Layer 3 of a small transformer language model trained on English Wikipedia (13 layers, counted from 0, width 64).
Take only the direct path to the model's output, skipping the later layers: a vector added to the residual stream pushes a token's score in proportion to its dot product with that token's output vector.

Output vectors of the tokens that the questions are about. A number n stands for n times 0.023.
" He": -11 13 -14 -13 32 36 27 19 5 7 -5 2 -11 11 15 -33 -7 -2 0 -4 -9 5 -7 12 15 10 -8 13 -22 -4 9 13 -32 -8 -1 -3 15 11 13 -17 26 -8 -15 -23 -13 5 3 -11 -3 5 -12 -31 -8 11 -6 15 22 3 -3 -5 31 -2 -14 6
"cest": -12 33 -21 30 -15 17 16 13 66 64 7 -26 -12 -42 -24 19 -29 -16 -5 -29 -9 30 -1 -45 33 15 -11 -66 29 -74 21 -7 -7 37 14 -11 46 -4 -14 21 7 -20 36 -14 -22 -9 3 71 13 -21 -13 26 16 5 30 -12 7 91 -12 -23 2 -39 32 34
"stream": 27 13 42 -21 -60 10 -27 -8 7 -8 -35 3 -19 24 -9 3 -66 -7 10 22 -6 -42 28 -32 -45 -51 -27 -47 -4 -12 1 -53 3 0 -8 3 68 12 1 5 0 -33 33 20 34 -21 42 -10 51 21 -36 26 -31 -73 38 52 20 5 -7 -29 -89 35 37 44
"th": -4 -27 -14 -23 5 -20 -34 2 37 -44 -31 44 3 13 10 -50 -9 0 -3 -16 12 -1 12 -27 -32 -6 19 -34 -31 -13 -9 0 0 21 -12 13 9 23 3 10 12 18 13 -1 -27 11 18 6 6 46 18 36 -35 41 29 10 33 32 -7 -6 28 -33 -4 -6
" era": 4 -15 -6 -6 -35 -6 -7 9 -13 10 6 -22 -33 8 9 -29 50 0 28 12 -7 9 -15 -26 23 -1 -15 -29 19 -10 41 5 30 -5 21 17 26 -28 4 -13 -4 -35 18 -40 4 -17 8 19 39 1 38 -4 -29 -10 18 38 -17 2 -7 3 -11 16 -12 40
"est": 7 5 21 20 -20 -8 -3 29 30 -27 -3 15 -6 30 27 19 -27 -3 -21 -11 -3 -17 -37 12 -34 -65 -17 -36 3 -35 -44 -56 -32 12 -17 63 32 -4 -38 8 -37 -12 -8 2 -42 7 28 2 -10 -3 17 30 26 3 49 19 3 16 -24 -14 36 26 0 33
"adi": -5 15 1 5 9 -23 46 13 -7 9 10 46 -17 -10 -24 22 59 -6 1 16 43 -14 -1 -28 -14 -9 -50 -35 11 3 17 29 30 -7 -9 -1 -15 -50 3 16 16 -7 14 -6 -11 -13 9 5 13 23 3 20 26 -2 7 14 14 19 1 15 33 5 5 28
"form": 26 0 -9 8 -11 8 -9 6 30 12 4 42 -13 16 -38 3 -6 -5 31 52 -9 -19 -23 -11 26 -24 -36 -42 14 -96 37 -34 13 29 -39 -8 -19 5 -17 -4 -29 2 13 10 -10 -1 29 47 21 -10 -50 15 -47 4 31 26 -4 5 -47 -39 -61 -25 -5 27
"isp": -5 1 -36 -32 -6 42 -7 22 -20 -47 -2 -41 -22 -17 -36 44 27 -10 3 28 -16 -42 -42 -22 -2 -4 -43 -46 0 -4 5 -28 -13 42 10 -2 20 -9 -15 18 27 -5 6 -39 24 -22 48 38 -3 9 -17 -7 48 -19 26 23 3 -8 -3 40 -2 -20 -24 31
"ral": 15 31 11 33 -36 36 -28 -4 38 36 12 30 0 -8 -23 44 -14 -4 7 10 -35 35 -3 -57 -16 -43 18 -58 -28 -60 23 0 -3 1 -24 49 -7 8 -19 -21 4 70 15 13 -16 -17 11 10 8 38 12 51 -2 13 -8 13 20 6 12 -33 -18 -16 30 33
"si": -14 -20 9 -13 13 -42 3 23 34 4 25 30 -13 -19 1 -24 5 -2 21 1 20 -11 15 -28 -28 1 -12 -36 -26 -22 34 -24 51 22 28 -19 -33 6 12 -4 -32 12 -36 25 0 -8 -4 17 -9 -27 -1 -8 23 5 39 2 23 -1 -11 -7 28 9 -17 8
" critics": 1 11 -45 -10 -49 -42 44 2 -45 -4 -49 17 -35 -24 -37 47 -56 -5 53 76 -34 -12 -21 -13 -5 12 -24 -25 40 -20 10 -74 -3 10 34 11 69 -36 -20 35 54 36 18 -11 -4 -44 -1 -31 16 44 -6 -31 -38 32 46 41 40 20 -32 -52 -43 -7 -37 48
" Binomial": 26 5 17 -78 -39 14 40 9 -27 51 -35 23 -37 -15 -22 20 1 -22 44 14 -23 68 11 3 -13 -30 6 -44 -29 0 71 -31 -32 28 -13 3 19 -6 22 24 85 -6 40 -17 -34 -9 13 32 12 -18 -36 -17 20 -54 -48 64 17 36 34 -53 -38 46 -34 16
"bour": 0 12 -4 22 -15 20 17 28 37 10 27 9 -17 3 -52 35 -30 -9 6 59 2 10 41 -12 -15 3 -29 -39 40 24 69 -1 -47 -10 -15 -24 -2 -1 28 30 14 4 35 15 27 -25 35 8 21 -15 -25 25 -33 0 9 10 13 56 10 45 36 -21 19 43
"can": 19 -16 3 -8 -17 -45 27 9 -19 13 -24 6 -22 -14 -7 44 -38 -3 -20 4 -21 14 11 -59 22 -18 -38 -44 -2 -11 51 -27 -15 -2 18 -15 8 41 38 28 23 29 57 27 12 10 6 59 38 -3 -4 -15 -12 13 27 -9 -3 19 -33 -35 -28 18 -12 27
" 65": -13 0 13 12 -45 -1 -1 -12 -32 26 -4 -17 9 -6 12 13 -39 -5 15 -10 -25 10 -26 -28 -25 20 8 -8 38 13 5 15 -2 4 24 1 29 4 21 -9 9 14 7 -15 17 -5 -23 34 5 -11 -15 24 12 -4 -13 34 -23 1 -14 -2 19 19 -17 11
"Team": 11 16 22 -23 8 28 14 1 -6 -10 -11 14 -4 13 23 -15 14 -6 33 48 -13 15 -17 -45 10 20 -36 -53 57 -31 17 19 -14 -27 12 3 -14 -32 -9 32 31 -11 1 27 17 8 6 20 20 14 -50 -32 2 -25 -17 61 39 25 -35 -1 -37 -16 15 39
"rell": -30 33 -24 38 -21 -4 14 18 50 25 -24 12 -5 -32 -49 13 1 -6 21 49 -12 42 5 -41 -5 -27 -16 -46 21 -12 30 -2 -30 6 13 -9 -30 3 5 6 39 -11 23 22 -37 -52 49 15 8 38 -2 13 5 -11 -29 33 37 -2 -5 -18 -38 20 -39 33
"istics": -18 -11 -49 5 -30 29 15 -10 -36 -6 -69 20 -7 -16 -41 36 -18 -8 0 47 -48 6 -19 -49 -2 10 0 -39 52 -47 28 51 -9 17 7 17 -27 -7 31 33 31 1 -20 -31 20 -37 24 -20 -10 11 1 20 27 -2 3 13 1 12 4 -10 -32 40 63 66
"rez": 24 -14 -40 -64 -47 -1 -11 27 19 15 -7 -18 -3 -47 -24 26 -24 -7 1 42 -48 -2 16 -43 36 -54 -31 -47 1 -28 30 27 -25 52 -11 11 9 -8 -28 -9 52 33 -30 12 8 -42 27 -25 -26 10 -41 -49 -14 4 35 15 -11 -9 18 -37 -18 47 1 3
"DST": 36 -15 19 -16 -63 16 48 7 22 45 19 -14 -11 -29 -78 4 -32 -16 56 -14 -43 8 -55 -10 9 -13 -45 -75 -33 -9 25 -71 26 28 7 39 33 -21 -29 0 9 -62 -32 3 59 -33 -17 53 28 -25 -42 19 42 -19 22 73 27 94 -27 37 -9 31 26 8
"qu": 16 18 3 17 4 -42 0 8 13 31 -22 -13 -17 -13 8 3 1 -5 -5 4 45 -36 20 -18 -3 -60 -25 -29 -21 -10 37 6 -44 -17 -33 0 -10 -16 -13 4 -6 -24 19 -10 -12 17 -27 10 5 -8 1 -30 -7 -3 51 6 -10 13 -8 -30 -9 -39 21 -1
"Scientific": 69 1 52 -29 -59 -1 -4 -40 10 24 -39 36 -36 -48 -32 15 -10 -6 53 15 -47 10 -55 53 32 15 -5 -86 -21 -13 40 -3 23 11 11 32 5 -13 30 11 67 -51 24 3 -14 11 18 -18 35 -22 -65 -15 62 -24 39 31 14 5 -30 17 -8 52 9 41
"ão": 4 -15 6 -13 15 11 15 18 -8 33 5 -27 -31 -63 11 12 -10 -1 21 47 -7 5 20 -51 44 -52 -23 -51 11 -35 50 -31 -17 5 -5 3 -18 -31 -50 -1 48 3 10 -38 10 1 28 -12 27 -16 -25 -22 12 26 29 19 75 -4 -13 -17 8 8 4 13
",": -35 -31 28 17 10 -2 -15 -14 -14 -7 9 -5 -3 -1 8 -22 34 7 -14 -5 19 -41 6 38 -2 14 30 16 15 15 -1 -16 18 14 -23 -25 -11 -15 34 7 -22 30 28 18 -53 20 5 -38 -16 -14 39 24 -41 8 -28 -47 -20 -27 15 -8 -32 -28 -4 -22
" them": -19 21 6 -11 -18 17 18 -13 -23 -1 33 18 -26 -23 22 -2 -47 -3 4 -7 -13 10 5 -33 -10 -22 -26 -19 33 -10 41 -20 -13 6 42 -32 31 3 14 -25 -6 20 -51 9 -14 -52 17 -23 8 39 -28 4 -26 -53 -10 10 21 45 18 -20 -73 0 -5 4
"ogn": 22 29 19 -17 -8 -39 9 20 -21 -1 -6 49 -41 -40 -51 18 -32 -11 -8 12 -41 -2 -12 -66 27 21 -47 -38 -9 -27 47 -38 -23 -3 25 -16 13 4 9 -11 21 9 7 -13 -34 -14 54 40 9 -15 -35 -6 30 -50 20 7 27 -2 -43 -36 -30 -1 36 38
"care": 3 -33 34 -6 -18 4 -11 26 38 -6 -11 -18 -20 11 -36 2 -35 -3 22 26 -25 -33 -31 4 8 1 -60 -58 66 16 38 -10 -16 14 -20 -11 4 -18 2 -6 31 26 -14 -27 -1 -14 17 29 -7 -12 -14 -44 -33 -13 4 34 -18 26 -20 -8 -11 -24 16 46
" Parent": 35 38 32 -5 -10 13 23 -1 24 -34 -21 -3 2 -32 -5 26 25 -11 15 -1 -11 5 -16 -8 13 -27 -6 -25 16 -40 14 -11 -5 -1 -12 8 -19 -8 10 22 18 -35 4 -14 -1 -41 1 -20 -12 15 -28 -52 -15 -15 -9 65 -13 59 -25 -23 -22 5 8 -2
" ESPN": 41 32 -38 -30 -38 -1 30 6 20 31 -19 -5 50 -2 -25 3 -34 -11 20 59 -16 -5 13 -52 23 -19 -21 -4 32 -4 16 -17 -16 -2 48 3 38 -14 1 38 66 -3 -1 -13 -9 5 -1 32 19 1 -44 -34 -1 -9 -21 28 8 -4 -3 4 -13 40 9 41

Each question shows what one neuron of this layer's MLP adds at an activation of 1. A number n stands for n times 0.011.

n127: 17 26 -12 49 -10 1 -14 17 -26 3 45 -22 -2 19 -29 -2 -11 -9 14 24 8 4 20 -44 -47 -11 -14 -42 34 10 74 -18 -18 -37 -25 19 2 -11 14 2 -8 -28 3 -1 26 20 -11 8 -18 -9 -17 -13 21 -17 -22 -5 -18 20 -3 40 21 13 -3 -34
Which two tokens does it push up most, strongest first? "bour", "DST"

n19: 4 -29 19 -23 14 8 34 0 -20 -12 12 -30 5 -19 40 5 -34 62 -37 -32 -29 33 -6 8 -50 -4 -18 -22 14 26 31 -2 -46 -19 12 17 8 34 -10 3 32 -26 -27 -26 10 -33 -19 11 12 -7 13 13 -11 -53 -2 -8 -16 11 17 -31 -16 -31 12 12
Which two tokens does it push up most, strongest first? " them", " Binomial"

n29: -15 15 -53 34 9 13 19 14 22 15 38 -3 -9 -14 28 -30 12 43 10 2 31 21 16 -11 -3 -26 36 -12 53 14 4 1 14 7 -1 16 48 -26 -11 -7 -16 -7 33 -37 -30 26 -8 -7 4 -52 70 -42 -33 -12 9 22 8 -33 -36 40 26 24 0 -4
Pushed up most: " era"

n133: -38 -2 -40 3 20 -50 -25 32 22 5 1 -2 41 33 -2 4 4 -5 16 4 44 0 32 35 -32 -7 -19 8 -45 -10 24 -6 21 10 -6 -2 -45 -30 -8 -7 -31 8 -4 -17 -28 -23 -54 24 -43 22 5 9 12 22 31 -4 -9 -16 1 7 12 -6 -6 47
Pushed up most: "si"

n143: 10 -2 27 36 9 64 18 -55 -34 -10 -23 -8 14 14 -32 0 -4 -2 -25 6 14 -24 24 -39 -4 -45 24 34 -7 -4 -40 -59 0 0 -12 -20 -9 3 -2 -9 -8 21 -50 21 -14 18 -7 -15 23 11 24 18 25 10 63 65 7 46 -2 -17 -17 17 27 13
Which two tokens does it push up most, strongest first? "stream", "est"

n77: 17 13 14 -37 55 7 21 -17 10 -8 7 7 9 30 -37 -20 38 13 6 32 -54 0 38 -23 16 8 -5 41 24 -11 14 7 -1 -50 -17 21 -29 -30 -30 -28 -6 -51 12 28 -25 3 -23 -24 32 22 -4 -30 -18 -42 -33 11 18 20 11 13 -67 -37 26 -2
Which two tokens does it push up most, strongest first? "Team", " Parent"

n75: 31 -23 -20 -42 -8 10 -19 14 11 11 -11 12 19 6 27 10 -23 26 7 -16 46 -29 1 -47 18 11 -10 -23 20 0 -9 15 3 12 12 -18 10 -10 51 15 24 31 -33 36 19 16 -15 7 30 -14 -9 4 -9 -38 20 11 -27 12 -14 -23 14 -7 -13 -50
Pushed down most: "rell"

n56: -16 -3 22 17 -39 46 -39 32 20 27 -30 -34 4 -2 27 49 -48 -26 16 19 16 -11 33 17 16 -25 -12 6 -9 9 -4 -5 -7 19 26 11 -35 32 15 -18 -3 -3 -1 8 25 30 -28 -33 16 14 15 28 -3 2 -9 -16 -7 35 8 41 11 -7 -35 13
Pushed down most: "ogn"

n147: 11 -45 -4 -6 -69 -45 9 -47 -3 35 -14 35 -18 -22 -13 -7 34 -32 10 16 4 12 3 9 -11 -28 -3 -1 25 48 -28 6 -13 2 -25 -5 -9 16 3 43 -37 -18 32 -38 6 -3 -4 17 17 5 18 38 -14 -2 -7 8 -11 -9 14 -27 -52 11 2 28
Pushed down most: " He"

n171: 7 -18 -25 47 2 52 19 16 5 -6 24 32 0 -22 34 2 2 -1 69 39 -1 40 -18 -30 -44 -7 9 -17 12 28 -16 -6 -24 -11 -23 42 10 6 25 16 1 11 2 -11 9 13 -24 30 -8 63 39 -53 -14 -4 -33 -18 -12 -38 -12 -1 -24 -38 47 -25
Pushed up most: "ral"

n167: -3 -4 21 2 7 -30 -28 -1 15 19 51 34 11 12 -39 9 33 27 -9 -34 23 6 8 11 15 7 -5 20 2 -48 -7 -34 16 31 -40 30 -5 -22 -5 -2 -11 24 20 16 23 -9 -15 42 41 -6 -54 -3 -6 11 24 -4 11 -13 -15 -35 18 -18 10 5
Pushed up most: "form"

n42: -10 -28 -28 10 -10 13 66 26 -51 15 1 -16 20 -16 -20 -10 35 -23 -8 21 -28 24 5 -34 37 -12 51 75 6 -14 -18 43 14 3 12 24 -18 22 -23 4 -39 32 -18 -16 7 15 13 9 26 41 9 12 -22 48 -13 16 21 24 0 -14 -23 15 -8 46
Pushed down most: "Scientific"

n109: -27 -6 34 -26 -14 15 35 18 -2 64 21 -21 4 -11 4 12 -26 -30 2 -29 34 -32 11 13 -14 -20 45 -48 -19 -8 15 -12 -11 -54 -26 5 -28 -1 9 -44 31 23 11 -35 32 -6 2 15 48 47 -5 37 3 -55 -11 -38 -42 -25 5 42 -29 12 -20 9
Pushed down most: " critics"

n146: 2 -20 1 2 -3 -30 -7 -8 0 2 -10 -12 3 -36 38 -8 45 30 -22 -44 -9 -6 -26 -41 -9 -8 13 -4 -31 12 6 7 30 -2 7 -30 -3 -30 5 -7 -4 -42 -21 26 -15 29 -14 -30 -12 -8 -15 -4 52 42 -19 3 -38 -47 -10 -19 -35 10 16 41
Pushed down most: "bour"

n140: -22 6 66 -47 -77 34 47 62 -55 -31 -46 -34 28 -9 -10 -8 -24 -37 45 -9 10 -28 0 -37 46 -7 58 -34 -3 20 -40 25 69 -4 -16 10 -8 25 33 -3 16 -57 13 32 41 26 -11 -30 1 15 -36 9 26 -14 -73 31 13 49 -76 6 4 91 -13 -36
Which two tokens does it push up most, strongest first? "DST", "Scientific"

n33: -30 1 30 28 16 54 37 18 5 -27 19 -8 27 19 7 15 18 33 3 -17 -50 7 40 -14 15 20 -32 23 24 -28 4 -2 -14 -33 -8 0 -2 41 -20 6 30 4 5 -7 35 22 -23 -3 5 -28 41 -40 -13 -24 5 -23 10 -20 -3 -1 -2 35 -6 -24
Pushed up most: " He"

n57: -39 -1 16 -14 -3 -26 9 -19 18 -38 7 -4 11 19 18 14 6 -16 -2 -45 -17 -30 -36 9 8 -14 9 21 1 8 -22 -16 34 -27 -8 -22 -7 -11 -2 -52 -31 6 -8 15 -17 16 -17 -12 -53 -23 30 15 -42 -26 2 -22 28 -12 -18 13 2 38 33 20
Which two tokens does it push up most, strongest first? ",", "est"

n80: 7 21 4 21 5 -23 21 -10 23 25 -35 11 30 -3 -30 -12 -7 -18 8 -25 16 -59 -54 -25 -14 62 18 -18 0 -9 -18 -9 -12 -1 -21 36 -14 -32 -27 8 -5 -20 56 8 28 26 -24 -42 27 10 -18 -40 -1 -17 11 3 -21 -26 37 -36 35 -20 -37 8
Pushed down most: " them"

n6: 92 -9 -5 -5 -14 -26 2 13 -31 19 38 -28 20 21 -37 24 16 4 -18 18 16 -36 -56 -34 -4 -3 27 -58 0 33 16 11 35 44 11 5 51 -1 16 2 44 -31 21 23 -11 -8 42 26 -8 29 -58 24 7 6 -14 -39 -5 27 17 7 16 -7 -36 -48
Pushed down most: " He"

n178: 24 8 -26 4 -2 24 -10 19 9 -28 -56 34 38 21 6 22 46 -2 9 5 -46 0 24 51 -20 25 23 -46 8 -14 1 28 -7 -14 13 -1 13 11 -2 4 32 -7 5 70 4 3 21 -15 37 10 -22 10 33 -32 -8 -3 0 2 -22 -15 -5 17 -19 43
Pushed up most: "Scientific"

n119: 11 -18 15 -41 -21 13 24 69 10 17 5 -1 3 11 0 -17 -3 17 12 -12 -22 9 4 -45 -10 -9 40 25 33 3 7 -49 -34 -31 -27 -21 -26 13 -17 4 -9 -11 -15 -43 22 20 -9 5 29 -11 -3 -36 -9 26 58 4 19 -36 14 -2 54 18 18 -6
Pushed up most: "ão"

n90: 2 9 14 23 -7 12 -23 -16 -41 -11 25 27 -19 -50 31 5 44 4 -33 -9 -14 -30 -25 58 6 11 -13 -7 3 -67 -16 -57 47 10 38 -32 7 -11 -10 20 -2 14 -26 27 -47 -15 -34 -19 -7 13 2 -19 7 15 38 -3 24 -42 -3 -1 41 2 -2 -17
Pushed down most: "bour"

n173: 41 58 1 -17 19 46 -29 -9 32 -4 -32 -38 0 -14 -1 -13 -28 21 13 -11 12 20 13 24 0 -20 -8 -2 26 -26 18 -26 25 39 13 -29 22 14 1 7 -34 7 16 -22 -7 23 11 21 -9 34 -16 -9 -3 -10 28 -20 13 25 -2 -22 5 -35 -51 16
Pushed up most: "cest"

n99: -12 8 0 25 23 12 -6 10 -20 23 18 -34 -5 -1 -15 8 3 25 -14 -21 18 -46 1 22 2 -21 -36 35 29 22 -15 6 -5 4 -1 2 -1 23 -32 7 0 -6 6 -32 10 -17 -5 -50 -61 10 36 -15 30 46 4 31 16 0 -19 17 -68 35 30 21
Pushed up most: "istics"

n179: -5 33 -12 -31 -3 5 18 -43 31 36 -23 0 8 17 -15 19 -13 7 -14 2 -6 12 -19 -40 15 16 7 39 -10 7 5 32 -5 -2 34 -24 53 -48 3 -15 19 3 -2 34 -4 -4 -34 -4 24 -2 -29 -28 31 -4 6 20 -3 -22 5 -21 42 12 14 5
Pushed up most: " ESPN"

n98: 12 -73 12 36 10 25 -22 -9 -52 -10 20 -51 6 34 -47 -41 -14 -35 -6 -3 31 13 -20 -8 6 10 0 -44 -6 -9 -12 29 35 8 7 -22 35 22 4 -25 25 -30 -4 40 -30 -34 -9 0 -3 -3 -42 16 22 -31 12 25 -5 17 21 8 -17 -13 14 -21
Which two tokens does it push up most, strongest first? "DST", "stream"

n55: -7 22 14 -19 -15 67 -3 23 -30 59 -30 -10 -26 -7 -18 7 -29 13 -6 1 18 -2 -34 -52 -13 -12 6 19 -3 21 28 6 -21 21 -11 16 -15 5 16 -41 -20 -9 -9 4 62 2 -40 -6 8 22 -52 -9 35 -14 -1 6 1 18 -25 -19 -11 27 -32 8
Pushed up most: "DST"

n5: -13 -14 26 6 -1 22 19 52 -71 -28 1 -49 1 -7 0 -11 36 -1 -5 -15 -18 14 -29 0 2 -9 -41 -17 1 -38 -1 -4 41 -8 -12 -10 16 -3 7 -10 -7 -8 -5 3 -16 43 7 -15 -39 -17 -3 -13 30 -25 -18 0 -5 39 -8 44 -25 -6 -25 47
Pushed up most: "isp"

n187: -33 -21 -19 -22 -18 23 -9 -40 29 4 -11 -11 -22 -1 2 -3 -47 -4 9 31 17 -9 -55 27 -20 10 36 57 1 -13 -5 -30 2 15 6 -1 35 23 18 5 0 25 -9 -9 -17 -8 -13 10 -37 7 24 14 5 19 44 19 12 -22 -19 23 -4 -10 34 -20
Pushed down most: "adi"

n120: -8 -33 -17 10 -1 -11 -11 8 29 -13 40 32 -29 32 17 -15 3 -25 -50 -24 15 -15 12 -1 3 -7 11 -44 -7 -22 -7 -20 24 -9 27 20 -15 18 -3 52 -5 13 -4 -4 -23 16 11 -15 13 11 39 9 -23 54 11 -5 -2 7 -5 -6 -11 3 -20 -41
Pushed up most: "th"

n153: 13 5 -49 -4 -29 -22 -11 -9 23 1 -36 11 -10 -17 -8 5 -25 34 18 11 -20 25 22 2 -17 17 -36 -6 -35 9 29 21 -30 10 -1 -12 59 -22 -14 32 -19 3 -5 34 -34 8 7 32 -14 4 -38 -17 -36 24 29 14 -5 1 -9 -8 -24 -26 10 -23
Which two tokens does it push up most, strongest first? " critics", "rez"

n23: 36 -5 17 18 -27 -28 20 22 -10 -19 -8 -25 40 -20 -5 1 -13 10 -33 -19 -6 19 20 -13 26 10 16 -45 -31 -9 -48 14 20 -11 6 25 16 16 -8 -18 -4 66 -36 -15 -18 27 -9 -3 -6 19 6 -13 33 -49 12 6 5 21 -7 -34 41 -7 -39 32
Pushed down most: "bour"

n17: -1 23 -38 9 -15 -7 -18 -17 -60 -15 10 8 15 -21 -3 12 1 -38 11 26 12 -21 -36 9 -23 28 40 9 -18 -1 -24 -8 17 28 -4 -5 1 39 -18 -5 -8 -28 -39 31 26 11 -10 -26 13 -31 11 36 4 7 6 38 26 -14 -3 45 46 19 -2 18
Pushed down most: "care"

n117: -28 -3 -6 -16 21 28 -1 26 42 -16 28 0 33 -13 -20 -7 48 -21 -28 -1 -33 -15 42 24 -19 -1 -26 60 6 19 3 23 -23 36 -49 -30 47 -16 -14 -7 27 -18 24 34 2 15 -26 -4 4 -3 12 17 -13 21 -32 -21 -19 -13 8 -24 18 -7 -11 -20
Pushed down most: "Scientific"

n24: -14 -6 46 -3 -46 -1 25 -28 -36 -13 -1 -28 -7 -11 -26 -35 18 -31 -17 8 -13 24 -14 -35 -23 9 47 6 2 -25 43 -9 4 -4 20 -61 -41 7 -4 -30 12 -70 -55 -15 31 0 5 -46 -62 -14 32 -35 8 4 23 -6 2 -17 20 4 -11 29 -3 -18
Pushed up most: "istics"

n165: -17 7 0 16 27 -36 -3 -6 4 1 -16 -40 14 28 20 -36 12 6 -8 -20 -10 -17 -30 17 12 20 -37 -20 11 41 36 -14 11 5 -47 -36 11 -14 29 -27 16 22 -3 22 -26 3 -45 1 12 6 31 -35 -31 -2 29 47 -13 -32 -9 -53 14 5 -17 -9
Pushed up most: "care"

n62: 19 -7 -24 16 -24 -29 -8 45 42 -24 -7 -20 5 10 -18 -2 12 -17 -14 -11 -5 22 3 -37 -17 -8 -9 -26 4 -28 7 -8 -22 -24 -42 -28 10 -42 20 6 35 5 -53 39 32 -22 -28 1 -5 -35 -40 -23 30 39 2 2 52 42 4 41 18 14 20 29
Which two tokens does it push up most, strongest first? "DST", "bour"

n49: -4 21 13 8 17 47 1 68 -8 10 -35 -34 -14 -20 8 7 -5 2 18 -11 8 -8 -15 5 -29 -15 32 29 14 28 11 -8 -20 19 53 -6 -3 -30 33 25 21 21 27 -53 -3 38 -28 -7 9 -18 18 -12 6 -11 -32 19 -22 -7 9 34 -23 20 -9 -6
Pushed down most: "form"

n66: 13 -42 -18 -13 -3 -26 24 -2 -33 45 0 -17 -26 -16 -34 56 6 -37 25 3 18 22 27 -16 47 -4 -3 -40 -4 -1 -2 8 21 -12 6 20 -14 -5 31 -29 3 0 2 -35 33 17 0 -20 4 -36 1 0 -38 39 -19 -21 -1 46 10 12 23 -6 41 -53
Pushed down most: "est"

n81: -38 -9 -11 0 46 -13 -48 15 3 -22 -6 -33 10 -3 -29 -17 33 29 17 -3 15 -13 -31 3 -11 -9 16 7 -30 -26 -16 -43 -11 -18 28 -6 6 7 20 -14 22 -20 36 -30 2 4 68 23 33 22 -14 -12 23 18 27 -37 4 -33 -8 19 33 13 -9 8
Pushed down most: " them"